Layer 6 of a small transformer language model trained on English Wikipedia (9 layers, counted from 0, width 128).
A neuron's activation on a vector x is ReLU(gate . x) times (in . x), where the dot is the dot product.

Input weights of the MLP neurons that the questions are about. A number n stands for (n - 500) times 0.00072.
n29 gate: 736 616 459 392 613 718 413 674 559 558 508 682 798 617 401 150 488 500 555 576 504 725 732 391 420 633 361 428 327 617 575 299 565 492 567 521 492 785 717 392 513 496 536 479 469 467 525 555 480 352 766 538 571 460 528 781 550 500 417 360 479 280 258 699 401 342 400 743 408 590 477 468 516 475 634 642 562 350 435 572 367 533 504 664 418 251 281 316 404 440 245 368 521 728 51 547 584 404 582 631 372 483 642 537 546 715 492 386 391 420 633 254 366 410 694 438 356 580 512 428 530 549 701 508 714 571 525 456
n32 gate: 671 424 349 390 290 553 496 563 376 445 373 496 715 382 633 492 583 688 580 492 401 492 697 552 853 663 352 458 489 332 468 596 337 603 676 611 433 516 520 623 615 599 535 460 349 492 375 346 390 265 484 508 642 515 602 626 472 287 516 466 403 423 305 390 367 430 484 484 622 537 613 527 484 587 527 535 653 635 723 532 579 539 657 586 374 380 492 337 543 553 562 553 320 485 288 264 524 307 337 557 582 559 535 784 607 574 349 391 206 732 619 211 341 626 761 457 532 624 527 544 484 673 585 590 767 320 196 412
n57 gate: 437 418 546 657 226 513 551 487 669 551 168 465 496 806 415 437 380 664 478 323 673 740 483 470 803 504 395 537 310 397 608 724 639 658 504 461 691 500 430 526 394 221 479 192 554 639 400 627 488 792 452 474 641 748 471 462 487 389 351 426 443 487 301 615 648 625 581 669 372 205 496 546 364 649 196 475 708 443 512 386 594 598 738 580 610 465 392 400 415 619 471 389 337 667 525 518 725 410 332 402 352 718 420 576 436 315 594 361 470 418 359 517 696 610 504 458 356 323 644 640 305 403 518 715 565 327 615 243
n69 gate: 363 557 424 306 574 591 441 515 645 588 386 568 617 464 573 551 463 225 574 519 511 372 383 548 680 511 359 381 667 457 507 493 410 448 434 674 558 613 462 293 686 607 525 493 364 576 519 444 440 522 332 583 496 619 412 584 592 474 331 599 206 144 279 532 493 611 629 391 276 481 670 522 566 493 403 648 420 420 532 632 426 419 653 452 445 463 522 355 585 712 518 493 648 381 500 549 586 363 334 352 496 515 205 743 460 400 704 451 415 422 603 515 673 338 522 678 590 552 282 778 556 697 617 366 563 422 434 450
n127 gate: 695 578 344 362 467 458 500 480 537 455 322 579 517 543 420 601 354 504 418 512 633 170 306 549 539 451 408 399 700 437 566 602 456 830 546 729 742 427 562 500 496 345 393 443 431 412 421 400 539 347 591 276 459 813 383 626 525 362 281 426 442 285 547 667 367 401 703 307 661 659 410 774 573 593 381 480 516 458 532 538 260 382 581 347 637 232 734 538 650 457 528 375 571 409 512 421 735 438 468 535 307 638 484 340 240 481 473 376 659 669 768 576 552 742 450 440 521 389 605 438 719 617 504 701 287 364 382 453
n138 gate: 507 643 361 701 619 422 390 561 523 492 256 632 297 629 391 564 668 369 723 431 742 622 576 300 613 557 579 569 659 784 596 523 395 405 659 381 545 579 375 557 330 290 678 378 492 553 555 632 580 742 357 337 603 297 372 770 569 584 572 566 488 567 363 489 349 466 397 587 563 449 507 474 666 317 641 474 500 390 363 520 595 348 568 511 417 504 569 604 603 474 648 537 496 780 244 763 473 478 688 358 587 618 459 444 492 493 595 422 416 496 759 508 653 469 651 636 550 450 541 492 372 591 712 598 523 589 759 441
n145 gate: 445 490 555 470 603 283 424 556 564 586 516 625 321 548 513 595 523 537 520 694 411 545 523 503 437 540 464 636 553 660 699 663 477 480 359 543 379 670 530 487 623 556 449 384 301 510 594 878 570 664 601 564 526 651 516 592 265 378 263 674 493 581 721 389 467 623 470 536 532 554 351 542 290 444 555 561 444 558 378 409 635 658 670 326 415 661 470 488 556 345 484 541 364 523 561 293 570 465 630 453 461 203 468 503 503 515 361 345 540 433 444 497 613 456 510 591 416 567 520 372 557 510 534 402 354 460 572 580
n153 gate: 716 530 620 300 389 714 516 496 596 685 527 436 315 344 726 488 307 389 587 528 825 561 645 456 296 804 391 459 262 439 761 611 550 610 556 623 730 570 343 366 467 532 546 461 450 492 412 440 425 445 580 528 657 407 489 457 516 343 492 489 415 423 492 696 316 519 677 204 610 289 485 500 660 582 354 750 508 638 481 561 382 629 406 382 465 364 703 518 543 598 439 432 642 308 580 399 715 583 171 395 504 516 292 368 437 485 534 400 520 699 626 605 538 407 352 481 412 643 508 303 420 441 387 601 619 584 433 255
n177 gate: 684 523 444 569 569 462 455 561 550 304 536 853 538 551 560 520 496 422 393 554 614 465 435 738 461 500 576 399 388 705 750 192 532 484 523 512 415 488 404 721 487 492 223 516 642 460 330 604 383 427 508 425 565 655 691 451 435 455 143 527 634 592 500 410 520 305 492 500 469 332 425 826 581 382 496 771 524 407 528 655 537 439 739 672 597 657 488 404 581 727 492 473 605 524 341 270 492 808 628 340 423 439 600 664 207 496 477 222 283 434 537 368 448 755 591 464 367 479 641 346 434 552 613 496 397 171 459 650
n187 gate: 622 493 679 338 523 699 488 635 512 601 636 722 369 538 623 435 516 508 288 598 362 658 666 500 701 426 462 633 445 549 699 445 511 562 474 828 392 442 536 500 588 664 447 298 516 489 492 405 511 419 397 583 616 629 400 616 410 562 686 280 556 637 335 452 458 189 481 389 466 380 507 595 746 543 761 508 477 648 783 373 438 334 434 358 562 508 315 336 446 407 579 519 340 583 455 544 441 95 561 541 615 469 527 588 597 358 589 472 430 512 648 202 637 396 579 331 583 801 512 607 539 689 548 527 480 335 399 526
n202 gate: 630 526 377 438 457 412 512 632 226 614 549 548 745 443 481 628 410 571 476 749 492 489 543 563 721 422 631 407 607 576 433 599 535 571 515 520 667 236 664 944 520 747 356 340 293 323 516 424 481 465 683 424 633 474 511 640 535 484 488 549 279 554 394 721 349 362 531 543 413 500 518 580 682 633 355 584 651 662 454 319 382 438 718 610 279 278 346 562 520 417 626 715 516 450 336 460 579 594 435 455 438 695 347 546 527 537 366 428 634 603 563 388 557 576 460 342 305 591 635 452 599 795 544 585 705 638 285 641
n211 gate: 475 737 670 491 261 456 668 599 732 604 408 504 535 500 466 650 327 364 469 404 637 600 466 356 595 461 632 413 684 575 522 282 564 439 475 543 624 633 496 452 290 366 412 457 697 410 474 500 380 710 825 306 297 418 397 461 669 457 405 467 270 470 747 661 496 584 336 753 588 375 512 521 290 595 378 534 401 621 681 500 539 582 655 553 427 364 535 638 301 608 365 479 723 301 551 673 609 616 411 285 496 707 170 470 29 110 430 465 548 312 448 393 568 611 509 568 663 422 444 628 487 427 513 359 775 732 280 328
n224 gate: 478 719 460 505 358 383 555 872 398 395 558 710 748 584 744 559 605 676 228 491 434 451 577 551 662 637 248 666 444 239 845 371 617 541 435 463 351 781 528 500 557 509 593 349 350 252 332 589 426 437 556 579 605 391 609 432 550 400 304 461 341 228 544 421 273 415 669 844 161 519 551 366 482 646 673 710 400 585 500 425 235 327 595 375 414 204 421 376 441 535 318 606 613 621 327 303 505 325 284 719 514 422 200 513 532 436 478 384 294 740 546 378 482 716 583 532 612 698 432 491 389 754 594 414 744 389 281 491
n29 in: 270 460 470 319 348 461 504 628 604 561 537 655 267 522 444 324 420 922 626 634 515 471 688 561 692 295 481 645 604 291 485 645 567 678 486 496 496 489 488 485 504 420 518 307 152 448 430 678 464 459 450 643 496 572 514 526 690 451 443 507 616 378 617 558 120 285 322 556 456 461 577 415 429 500 419 619 827 598 577 329 466 470 372 429 275 385 305 774 349 638 485 540 312 533 463 422 531 344 422 507 470 489 470 567 534 539 580 438 424 630 640 392 333 442 585 504 292 538 376 485 346 402 457 549 592 435 477 632
n32 in: 581 590 548 418 677 446 321 638 599 324 533 672 473 547 456 570 582 477 629 390 518 449 452 515 507 508 522 507 567 308 583 221 669 541 216 372 400 526 531 511 562 354 704 676 512 533 374 707 410 411 412 565 489 504 514 630 564 668 231 845 308 332 696 604 612 387 485 329 529 519 407 544 377 511 489 614 496 206 212 496 361 522 400 486 441 466 333 567 616 500 555 684 740 365 478 469 568 665 703 729 537 455 511 504 369 602 639 355 432 561 410 522 291 392 432 334 435 432 685 515 435 288 492 604 356 557 399 620
n57 in: 372 496 562 366 462 625 416 374 543 475 467 466 552 423 346 362 622 641 696 730 593 23 626 530 488 276 384 572 464 492 500 538 508 568 596 695 734 295 517 635 605 504 434 648 313 517 302 272 367 592 427 590 723 604 750 731 466 681 437 500 582 455 177 746 454 492 416 654 276 739 519 422 533 681 438 558 697 483 549 474 669 702 630 524 496 564 760 484 433 638 451 378 509 690 291 604 730 629 318 512 563 306 422 745 466 540 440 259 483 538 525 421 751 543 607 717 376 453 458 526 680 680 621 292 679 474 487 664
n69 in: 345 703 351 658 588 363 437 440 750 616 551 493 572 313 458 584 532 325 443 714 575 425 493 525 554 546 444 446 757 333 450 592 282 377 450 582 538 503 529 429 609 514 438 669 321 396 399 259 524 472 579 410 465 456 594 553 436 468 293 649 381 448 469 604 524 486 613 444 327 529 529 503 748 377 407 348 486 496 555 511 468 461 622 401 479 271 479 579 525 703 531 351 737 435 593 543 700 419 337 466 510 570 407 514 577 612 638 410 475 404 609 594 786 283 582 719 461 475 274 680 461 692 529 430 518 653 419 503
n127 in: 546 568 319 426 535 504 566 776 615 473 234 684 592 526 682 415 500 445 721 456 534 496 188 433 568 449 396 429 707 458 599 539 527 653 675 547 562 601 520 469 395 473 561 453 392 400 632 488 534 620 393 264 527 459 530 438 433 226 352 241 560 420 481 601 446 584 394 450 443 617 594 737 519 582 184 561 453 682 561 480 543 578 644 467 372 377 437 463 625 598 439 677 751 305 645 540 666 538 496 639 376 727 715 496 328 346 743 692 469 445 531 577 485 299 266 543 568 484 585 456 699 345 838 682 445 290 570 409
n138 in: 658 503 679 546 292 346 739 361 515 582 590 471 485 593 373 599 353 572 334 569 703 618 500 619 702 428 454 558 297 476 327 377 620 450 554 558 482 447 529 791 637 414 580 482 700 511 518 336 390 500 275 533 482 578 521 290 622 432 354 551 581 549 594 377 614 493 557 337 514 552 345 524 415 254 441 475 493 626 472 504 851 553 525 736 511 533 732 493 614 665 493 524 371 545 500 592 457 473 539 627 288 614 374 352 361 503 340 405 626 514 325 574 388 562 453 610 223 522 422 515 460 472 544 496 345 341 564 396
n145 in: 614 570 690 268 437 568 513 474 497 353 516 493 490 371 516 484 460 567 550 588 641 597 622 363 471 453 520 468 604 529 601 621 631 390 538 550 513 460 459 370 424 366 510 413 317 549 313 558 548 305 422 351 397 494 424 546 507 354 530 385 790 484 413 640 619 643 520 605 455 572 408 455 431 649 549 288 507 802 351 592 793 656 649 519 622 520 402 447 650 427 545 494 414 669 396 558 554 663 673 624 395 600 435 349 510 350 570 452 457 291 417 388 510 599 348 576 398 403 507 691 564 622 572 572 604 443 523 309
n153 in: 359 545 553 639 481 301 407 685 524 349 670 583 584 609 308 634 469 602 531 429 582 492 597 344 578 496 462 648 640 414 422 324 374 442 548 492 462 238 655 683 572 531 500 263 557 542 460 464 318 331 610 223 605 187 567 624 695 229 670 668 409 454 680 296 608 436 446 496 290 544 421 409 623 454 564 606 361 412 474 536 687 515 708 547 435 594 480 358 287 433 341 638 652 686 477 484 492 660 500 660 508 640 504 546 620 649 622 532 512 512 535 435 674 651 531 573 279 410 535 754 441 508 875 408 586 500 368 692
n177 in: 395 524 484 246 703 614 467 705 391 327 560 651 479 448 366 431 652 663 304 475 920 544 672 550 551 537 439 370 609 739 737 355 496 521 617 608 414 500 647 562 457 479 336 558 696 394 702 466 461 353 508 727 319 543 729 697 359 393 348 559 589 669 237 662 394 488 282 243 552 326 709 681 492 167 504 653 516 632 212 606 467 381 619 729 569 646 521 384 599 540 484 413 602 601 681 271 387 658 532 252 557 430 548 415 372 554 394 441 471 308 405 500 585 513 433 557 441 384 447 500 446 377 441 520 421 275 455 532
n187 in: 660 363 636 320 489 445 680 528 655 550 721 562 445 555 465 546 440 460 435 655 449 569 673 471 640 546 546 609 554 545 625 629 640 550 493 865 430 592 442 589 739 607 321 603 361 525 525 732 691 363 439 558 685 659 473 511 382 653 599 527 475 743 517 524 451 389 386 391 613 522 398 434 458 419 697 636 415 397 704 507 706 390 578 527 592 525 579 223 599 466 393 404 254 535 507 526 353 446 378 561 609 450 542 699 535 440 615 514 568 547 649 307 292 445 511 468 540 461 454 482 626 722 420 433 586 364 571 624
n202 in: 638 438 411 511 683 496 307 440 384 686 434 717 430 467 203 504 652 335 466 654 478 394 700 473 478 782 702 485 450 548 653 550 485 348 475 668 741 376 314 660 465 348 640 466 380 519 543 508 627 376 515 380 663 615 369 647 378 220 579 413 726 478 511 515 462 407 557 380 588 825 475 507 560 243 485 400 440 437 614 445 656 451 425 418 319 315 554 564 515 402 637 339 582 507 415 410 446 413 455 456 549 413 273 545 363 343 217 392 481 711 542 275 526 543 415 433 442 565 534 741 346 666 633 369 550 442 477 415
n211 in: 618 574 601 410 513 566 590 487 352 513 346 513 324 533 313 407 397 630 786 504 339 695 427 617 484 332 326 676 748 521 682 336 589 569 757 608 713 713 355 578 522 491 383 672 482 551 601 627 397 453 55 574 487 394 594 581 789 564 470 504 720 433 288 508 440 584 457 602 707 491 682 609 445 282 508 555 504 646 450 293 711 658 624 399 185 426 435 439 552 562 655 608 491 185 454 323 678 632 589 599 440 637 445 390 513 427 582 491 513 665 573 568 706 143 448 890 513 483 657 759 583 479 765 335 543 439 397 504
n224 in: 342 478 368 491 559 477 415 304 441 815 286 642 689 513 513 536 424 355 808 396 617 517 272 712 625 567 553 350 258 461 270 604 641 675 470 631 642 362 564 694 519 703 478 496 419 478 216 482 676 665 774 486 487 410 530 616 441 455 585 522 541 531 674 792 259 544 473 527 647 546 272 539 634 469 531 355 678 412 657 330 558 670 562 686 224 741 486 386 213 573 819 504 366 316 264 629 518 638 354 259 522 715 592 663 410 525 796 738 288 427 415 633 333 431 436 500 281 382 602 339 568 491 320 496 867 495 451 557

Each question shows a token from some text and the vector x that enters the MLP there. A number n stands for (n - 500) times 0.0076.

"0,": 536 292 582 644 625 424 486 552 580 450 630 579 564 289 362 469 601 408 580 554 562 502 522 406 437 582 444 486 668 465 560 599 481 521 490 606 569 380 413 484 518 525 500 580 601 544 501 421 480 487 524 430 491 325 495 530 463 429 523 496 433 477 509 431 503 559 588 593 503 523 215 590 533 441 413 613 565 422 603 519 452 557 463 177 560 531 533 475 563 455 593 425 513 534 599 529 509 548 507 529 548 586 569 644 589 575 418 395 485 478 507 687 491 535 494 468 344 445 496 438 434 542 534 512 663 468 501 482
Which neuron fires most, and how strongly? n153, at about 1.1

"\n": 401 380 371 545 640 426 510 423 532 434 429 637 527 524 544 464 578 487 665 479 545 579 343 457 462 538 512 369 723 415 535 616 542 449 477 493 555 584 495 440 442 607 539 277 471 610 490 563 538 579 503 459 516 521 589 581 402 374 481 528 424 597 496 556 522 474 384 583 536 411 596 678 694 459 455 461 542 550 550 487 393 634 547 88 507 552 385 335 511 514 481 556 483 484 585 675 593 536 498 477 685 399 412 560 446 491 497 361 509 421 566 679 483 634 529 536 428 577 451 616 423 377 546 505 684 555 462 368
The neuron with the highest activation: n69

" con": 441 472 456 463 373 490 427 487 408 513 413 578 486 385 526 451 403 434 609 573 519 410 466 317 357 471 418 449 540 275 564 457 501 586 297 447 492 484 612 494 557 631 813 294 476 382 434 690 536 370 802 344 794 527 647 445 532 399 290 470 602 485 357 400 384 571 580 555 440 504 322 599 664 348 485 592 466 457 513 488 608 539 494 453 315 634 523 329 445 512 483 563 441 435 557 506 497 546 567 597 587 621 415 435 516 690 620 494 346 507 569 568 396 509 519 498 489 613 441 358 588 566 592 292 723 411 449 604
The three highest activations, in order: n224, n153, n29

" elected": 509 241 412 505 404 486 474 442 486 497 425 388 490 425 698 606 606 449 666 440 551 576 434 584 248 602 450 579 596 684 469 468 461 441 670 513 490 532 448 557 688 513 412 426 289 400 446 536 513 596 625 397 414 480 345 500 509 594 291 566 641 501 479 415 243 617 520 509 603 531 234 622 509 372 511 518 630 803 344 532 478 649 499 509 555 273 487 614 518 566 498 444 412 448 608 341 597 667 518 434 303 533 598 575 363 622 516 574 590 499 602 485 302 407 529 514 507 521 384 563 556 588 538 444 328 398 556 466
Which neuron fires most, and how strongly? n127, at about 2.2

"als": 546 123 454 657 593 544 544 409 654 474 441 632 540 393 481 489 609 533 520 590 657 610 452 571 374 437 618 778 622 585 429 567 557 256 541 528 318 541 374 462 482 481 585 644 539 637 627 424 605 623 407 510 522 515 470 504 572 523 509 512 519 582 355 432 656 715 443 691 498 562 223 459 564 374 517 525 509 670 342 590 563 469 525 494 536 287 477 620 599 450 545 619 453 340 489 418 422 459 648 563 541 457 641 422 615 511 549 572 380 399 514 496 511 534 634 553 542 635 447 490 522 375 568 489 467 500 457 401
Which two neurons fire most, strongest first? n138, n145

" re": 476 330 316 419 473 576 458 672 449 521 528 630 449 524 463 685 431 492 534 493 496 225 335 360 528 471 362 552 604 384 639 600 475 555 439 475 271 582 565 578 515 533 566 503 465 329 459 502 618 436 618 469 508 227 553 444 589 457 487 763 717 427 366 474 529 691 594 493 487 282 319 514 549 468 679 436 412 304 552 538 729 433 515 463 352 532 359 539 516 704 574 593 539 494 607 581 583 618 354 560 571 443 309 502 470 611 524 521 385 376 582 432 508 576 522 476 405 670 135 441 573 556 612 448 638 435 319 715
The neuron with the highest activation: n69

" suc": 403 513 299 473 174 543 460 408 370 423 409 498 485 324 441 383 489 441 865 478 545 353 722 379 549 640 454 661 678 433 598 569 566 538 413 499 331 613 452 379 659 464 512 502 238 344 481 647 620 498 629 303 747 488 517 357 504 446 497 442 444 315 462 594 470 494 382 512 568 511 326 593 512 364 521 564 573 409 397 564 464 617 502 419 497 482 552 482 511 531 488 586 357 564 660 450 383 755 479 533 616 564 472 625 385 688 499 607 270 376 317 370 301 401 400 465 377 448 598 499 662 616 495 253 429 389 410 599
The neuron with the highest activation: n32

"aced": 525 508 517 613 465 479 570 445 287 538 562 598 609 528 404 583 520 583 711 482 576 625 504 559 463 642 567 629 565 574 626 584 283 345 540 535 278 419 403 488 494 608 561 468 417 403 554 539 654 528 634 516 570 494 328 514 555 418 499 544 339 494 464 567 345 501 523 349 533 519 217 520 574 292 513 410 882 643 444 580 420 597 519 485 436 650 398 503 444 629 637 504 456 531 674 321 578 589 559 539 347 345 607 565 406 436 488 392 404 633 577 545 329 608 500 479 371 508 501 399 512 555 365 411 625 575 535 588
The neuron with the highest activation: n202

",": 495 367 543 570 497 483 500 465 612 532 516 586 508 314 325 599 551 452 503 557 547 519 507 461 514 501 438 670 630 505 549 510 415 580 457 567 605 437 468 507 475 577 506 516 637 503 456 469 535 558 487 443 491 379 501 533 520 479 523 515 424 454 493 520 449 471 561 503 449 431 214 622 603 444 359 510 548 437 574 565 536 581 489 140 583 458 437 510 520 450 534 416 483 531 565 535 565 513 530 515 540 527 565 588 597 495 427 327 468 435 535 704 565 562 495 457 269 484 547 444 474 529 597 475 538 443 442 592
The three highest activations, in order: n153, n57, n202

" (": 221 321 414 495 380 523 635 532 448 519 522 484 489 465 510 548 480 457 618 664 562 463 482 613 525 574 281 603 621 433 549 513 457 479 470 482 241 489 617 399 580 588 516 669 392 509 523 523 636 634 585 474 457 534 738 514 486 507 608 682 529 462 451 454 500 556 508 625 493 404 454 670 576 396 501 535 614 334 376 570 476 474 574 275 409 466 575 520 536 613 538 445 641 498 405 538 899 496 594 439 704 437 593 425 557 615 604 506 311 214 284 577 376 386 524 680 505 539 426 615 542 490 472 467 524 525 372 527
The neuron with the highest activation: n69

" 198": 511 434 605 416 639 357 377 635 598 555 515 537 539 256 513 478 421 400 659 432 455 343 381 390 493 566 607 563 624 566 578 479 394 511 599 322 497 318 457 580 532 582 426 687 379 475 423 507 482 503 414 467 545 470 469 552 492 277 661 660 499 536 508 499 556 564 508 477 637 624 539 565 487 554 399 505 614 473 408 655 596 708 452 253 556 534 516 859 364 570 512 383 560 369 427 418 630 563 463 421 478 535 553 577 545 473 628 522 382 260 482 689 468 517 457 567 349 520 398 422 472 603 611 432 439 503 475 619
The three highest activations, in order: n69, n153, n145

" that": 491 195 490 470 369 410 534 414 602 484 385 673 393 402 396 499 517 484 730 470 577 550 445 524 507 510 502 398 514 657 436 412 564 421 451 609 476 391 434 506 474 564 511 501 493 526 573 497 630 558 508 455 308 350 565 390 502 502 570 665 415 455 393 485 462 451 575 517 534 510 130 531 450 474 483 525 327 549 511 480 430 604 418 455 430 633 537 600 520 433 523 572 506 494 620 529 603 632 553 487 551 542 481 537 451 642 450 395 365 463 510 547 480 554 538 522 473 562 501 494 577 502 574 464 747 447 430 541
The neuron with the highest activation: n211

"ters": 543 251 546 539 527 442 506 492 641 470 505 591 492 451 299 527 465 538 606 563 587 426 409 473 473 578 468 612 633 428 572 607 425 466 584 526 605 580 337 508 539 545 581 335 466 566 620 388 634 538 584 518 561 442 482 517 449 496 525 616 330 531 398 468 432 568 464 652 532 487 137 585 547 545 481 546 525 568 501 522 493 543 509 398 449 561 540 550 650 466 567 471 434 563 563 588 542 635 596 573 587 546 317 494 533 557 425 449 419 434 582 564 482 509 494 475 408 665 431 427 477 517 632 339 629 375 391 597
The three highest activations, in order: n202, n153, n145

"s": 509 294 482 628 640 482 556 443 640 439 415 678 435 472 318 452 604 539 381 475 594 525 469 531 479 384 628 714 696 511 425 490 448 442 629 572 325 581 444 524 514 557 551 641 646 651 591 366 654 664 429 461 520 331 526 482 543 606 520 606 469 513 396 316 638 638 451 524 492 406 214 621 692 469 517 452 502 483 383 587 713 428 505 457 506 237 437 676 520 515 548 398 472 490 501 561 436 506 548 558 423 552 489 283 610 518 663 561 469 381 443 475 502 475 593 531 409 626 427 460 479 342 539 449 424 416 554 548
The neuron with the highest activation: n138

" end": 431 353 346 527 480 335 411 436 560 552 469 506 629 391 489 508 491 639 821 517 388 394 458 567 702 443 560 489 665 430 623 673 409 563 597 514 550 488 419 419 520 492 456 518 264 470 306 474 481 476 632 415 574 302 529 404 510 479 396 617 327 424 330 415 717 418 584 465 642 754 280 366 503 440 601 500 674 431 466 661 720 688 438 563 413 247 525 633 608 531 521 608 428 430 727 348 406 602 583 473 634 709 542 537 458 630 491 484 642 514 484 440 341 427 560 409 231 525 364 627 543 503 545 381 443 384 387 605
The neuron with the highest activation: n32

" South": 553 444 440 531 514 614 428 649 585 566 439 635 503 314 362 562 429 550 668 479 535 541 453 617 474 495 561 816 632 560 480 339 338 266 520 400 297 474 486 597 467 569 534 634 576 496 500 611 552 542 488 518 663 538 379 650 613 542 396 601 677 656 468 474 541 451 586 681 839 439 311 501 508 622 485 422 349 395 455 543 505 557 502 515 522 323 548 606 480 352 438 462 230 315 530 486 480 636 519 470 482 408 584 384 453 408 613 518 546 254 402 478 638 436 424 591 695 472 453 587 571 351 630 515 466 507 535 603
Which two neurons fire most, strongest first? n211, n145

" 200": 550 253 481 585 583 358 475 540 469 470 593 587 383 180 497 441 427 464 719 396 504 469 456 423 407 661 601 341 565 565 627 425 368 375 424 457 538 324 461 496 555 517 503 573 333 289 564 632 630 353 456 569 336 736 551 487 457 400 474 547 460 558 417 586 817 479 521 507 539 666 413 506 519 387 469 537 703 434 588 706 563 646 456 260 643 651 485 771 487 554 579 487 617 494 464 532 591 564 455 470 463 547 713 359 606 590 629 396 519 261 510 618 479 676 552 550 595 526 394 498 464 514 608 534 548 437 391 443
Which two neurons fire most, strongest first? n145, n177

"s,": 559 208 618 568 511 434 558 513 618 476 635 575 439 276 335 543 591 479 546 571 611 568 582 492 420 502 522 725 670 630 560 552 535 444 432 596 525 372 434 545 500 643 516 600 704 547 485 449 578 478 574 449 485 318 544 492 506 406 553 566 449 456 463 421 514 548 521 517 486 544 249 596 668 501 429 539 503 533 510 388 587 485 535 205 507 466 547 564 502 395 543 398 523 501 534 490 439 577 487 567 586 525 450 573 609 534 405 430 501 491 536 627 517 479 477 435 391 540 522 441 481 472 499 478 684 377 478 553
The three highest activations, in order: n153, n202, n187

" John": 456 249 631 509 493 468 461 562 430 511 733 385 421 341 505 677 409 375 491 587 568 530 466 326 459 586 548 603 534 633 617 647 468 499 497 543 469 457 445 527 603 569 491 413 386 543 555 570 835 416 527 567 642 481 511 322 447 556 507 559 638 645 343 461 357 456 359 559 583 504 309 574 428 388 455 631 342 483 376 611 756 530 410 513 450 506 554 376 563 494 586 489 380 498 617 510 462 537 515 340 560 496 469 519 498 577 689 492 439 377 561 620 459 496 520 416 437 535 559 586 442 585 507 275 537 407 589 675
The three highest activations, in order: n187, n145, n177

" a": 311 423 543 350 460 358 515 449 433 441 459 502 463 324 392 214 436 446 438 585 563 509 301 572 446 507 541 606 527 527 592 558 583 518 320 504 568 532 482 442 537 484 589 559 554 410 533 467 816 560 498 529 392 422 449 514 435 562 343 636 475 322 558 540 516 541 356 619 304 506 279 370 626 520 308 509 588 366 508 618 648 528 502 478 645 565 484 634 498 576 389 399 472 563 508 433 511 556 510 567 454 508 412 542 506 682 526 493 571 446 534 560 483 558 640 463 607 538 628 519 479 521 519 485 533 632 598 538
Which two neurons fire most, strongest first? n57, n69

"==P": 495 258 656 714 456 432 620 551 579 544 418 190 890 528 543 436 490 574 593 448 537 292 620 430 438 648 457 481 652 440 430 518 576 528 412 423 427 684 403 359 569 580 462 421 534 454 378 405 691 486 623 562 678 120 505 727 439 326 415 698 250 401 372 737 645 622 491 677 579 558 480 429 632 434 382 665 606 430 403 535 497 577 576 441 579 604 588 550 562 328 460 467 566 604 492 509 592 358 628 483 532 487 549 573 415 515 570 402 515 189 445 716 497 496 400 645 230 513 589 533 543 296 505 333 590 459 442 521
Which neuron fires most, and how strongly? n57, at about 1.8

"en,": 541 344 517 566 502 493 485 486 472 655 614 469 569 248 452 599 561 516 555 594 560 590 548 484 412 473 397 693 657 673 670 669 528 379 427 558 463 514 496 621 513 659 491 539 539 436 377 479 538 481 510 487 561 481 425 497 469 399 631 533 506 547 400 506 389 487 494 669 565 535 305 624 608 438 426 599 594 447 549 574 472 563 562 174 564 499 539 595 451 430 531 392 414 502 622 470 476 444 520 620 545 494 478 539 582 528 364 393 518 489 511 671 421 548 610 509 452 451 485 426 410 608 444 392 516 531 474 518
Which two neurons fire most, strongest first? n202, n187

"emb": 562 385 606 307 437 304 560 357 495 558 623 475 456 505 389 662 568 687 204 541 580 450 345 432 413 613 530 524 758 300 642 460 362 440 484 345 459 551 477 476 405 524 499 577 388 676 537 454 494 576 519 521 637 604 439 345 372 520 502 559 425 378 432 362 763 389 695 485 559 536 440 591 721 362 428 500 471 233 668 551 571 740 350 610 665 495 311 517 661 580 563 443 342 341 392 382 623 501 412 719 584 447 545 608 422 543 661 763 421 455 493 840 439 299 496 480 412 465 493 376 586 350 532 446 396 747 313 710
The neuron with the highest activation: n69

"ac": 483 356 401 437 606 423 383 404 436 545 579 354 417 396 477 313 412 542 430 606 650 351 446 465 517 597 664 708 690 340 506 593 496 636 395 510 310 414 312 391 408 517 504 414 479 502 646 524 534 468 612 446 610 522 518 436 816 538 479 726 672 574 394 319 341 583 548 620 479 431 495 609 634 492 457 441 514 308 667 637 320 486 518 419 487 601 500 473 545 572 498 427 505 602 466 386 398 609 410 817 510 388 587 487 430 772 411 542 216 270 288 563 692 439 555 483 626 342 485 323 597 617 474 491 832 573 492 644
The neuron with the highest activation: n224

" v": 567 326 376 451 332 616 697 404 585 391 566 573 408 490 391 296 543 612 492 672 510 411 475 469 470 693 396 709 696 573 483 397 181 553 583 302 251 565 479 487 506 186 484 667 420 389 452 449 468 359 584 519 569 261 587 528 493 296 294 538 426 438 374 606 260 561 567 608 589 436 469 463 529 547 436 702 318 494 316 558 699 605 602 531 507 261 573 540 452 452 339 400 511 427 592 589 450 599 688 345 472 464 610 551 444 535 407 574 755 328 364 621 368 380 371 473 550 450 492 456 472 412 477 508 572 699 416 639
The neuron with the highest activation: n211

"ig": 741 498 533 483 660 535 696 457 384 567 772 579 388 395 535 346 583 488 214 315 619 490 575 493 413 549 447 610 581 259 558 438 289 802 390 435 360 630 398 381 561 550 583 710 542 439 536 424 481 514 592 431 324 508 496 500 445 475 388 582 496 592 475 426 516 559 478 635 662 513 354 467 569 554 418 401 511 412 504 442 526 559 592 582 522 541 418 613 490 578 421 688 629 353 490 485 603 570 501 615 580 437 635 310 473 471 675 538 573 481 384 734 450 498 228 390 338 362 517 487 660 553 548 445 331 583 644 804
Which two neurons fire most, strongest first? n127, n177

"ces": 555 413 557 537 466 390 408 378 439 454 344 588 441 441 252 580 605 473 701 461 586 526 455 493 586 502 681 534 570 628 450 668 533 257 616 609 469 496 367 558 487 583 619 384 684 615 658 474 593 574 617 468 423 412 479 460 478 462 516 578 448 581 376 514 679 706 560 645 551 488 211 507 519 424 446 629 415 449 467 450 609 449 565 421 325 559 574 635 473 413 616 517 463 493 520 446 485 625 694 639 566 563 569 312 520 518 557 527 431 548 488 531 407 577 610 582 455 573 506 389 592 448 461 357 633 451 528 541
Which two neurons fire most, strongest first? n138, n145

" 199": 527 335 476 523 593 368 411 484 581 436 555 384 490 182 447 498 384 496 551 516 324 416 424 452 399 503 560 545 682 542 572 503 480 458 571 400 523 444 513 640 481 540 334 702 331 421 579 496 485 404 392 525 483 542 445 660 601 432 531 636 510 468 445 571 665 504 425 407 596 673 595 677 527 430 468 544 688 702 411 712 680 687 477 337 678 559 488 835 405 473 496 344 556 405 453 358 532 536 446 506 453 581 635 436 616 513 553 695 439 150 498 529 526 454 502 610 580 534 368 564 462 487 555 481 406 454 390 641
Which neuron fires most, and how strongly? n145, at about 0.47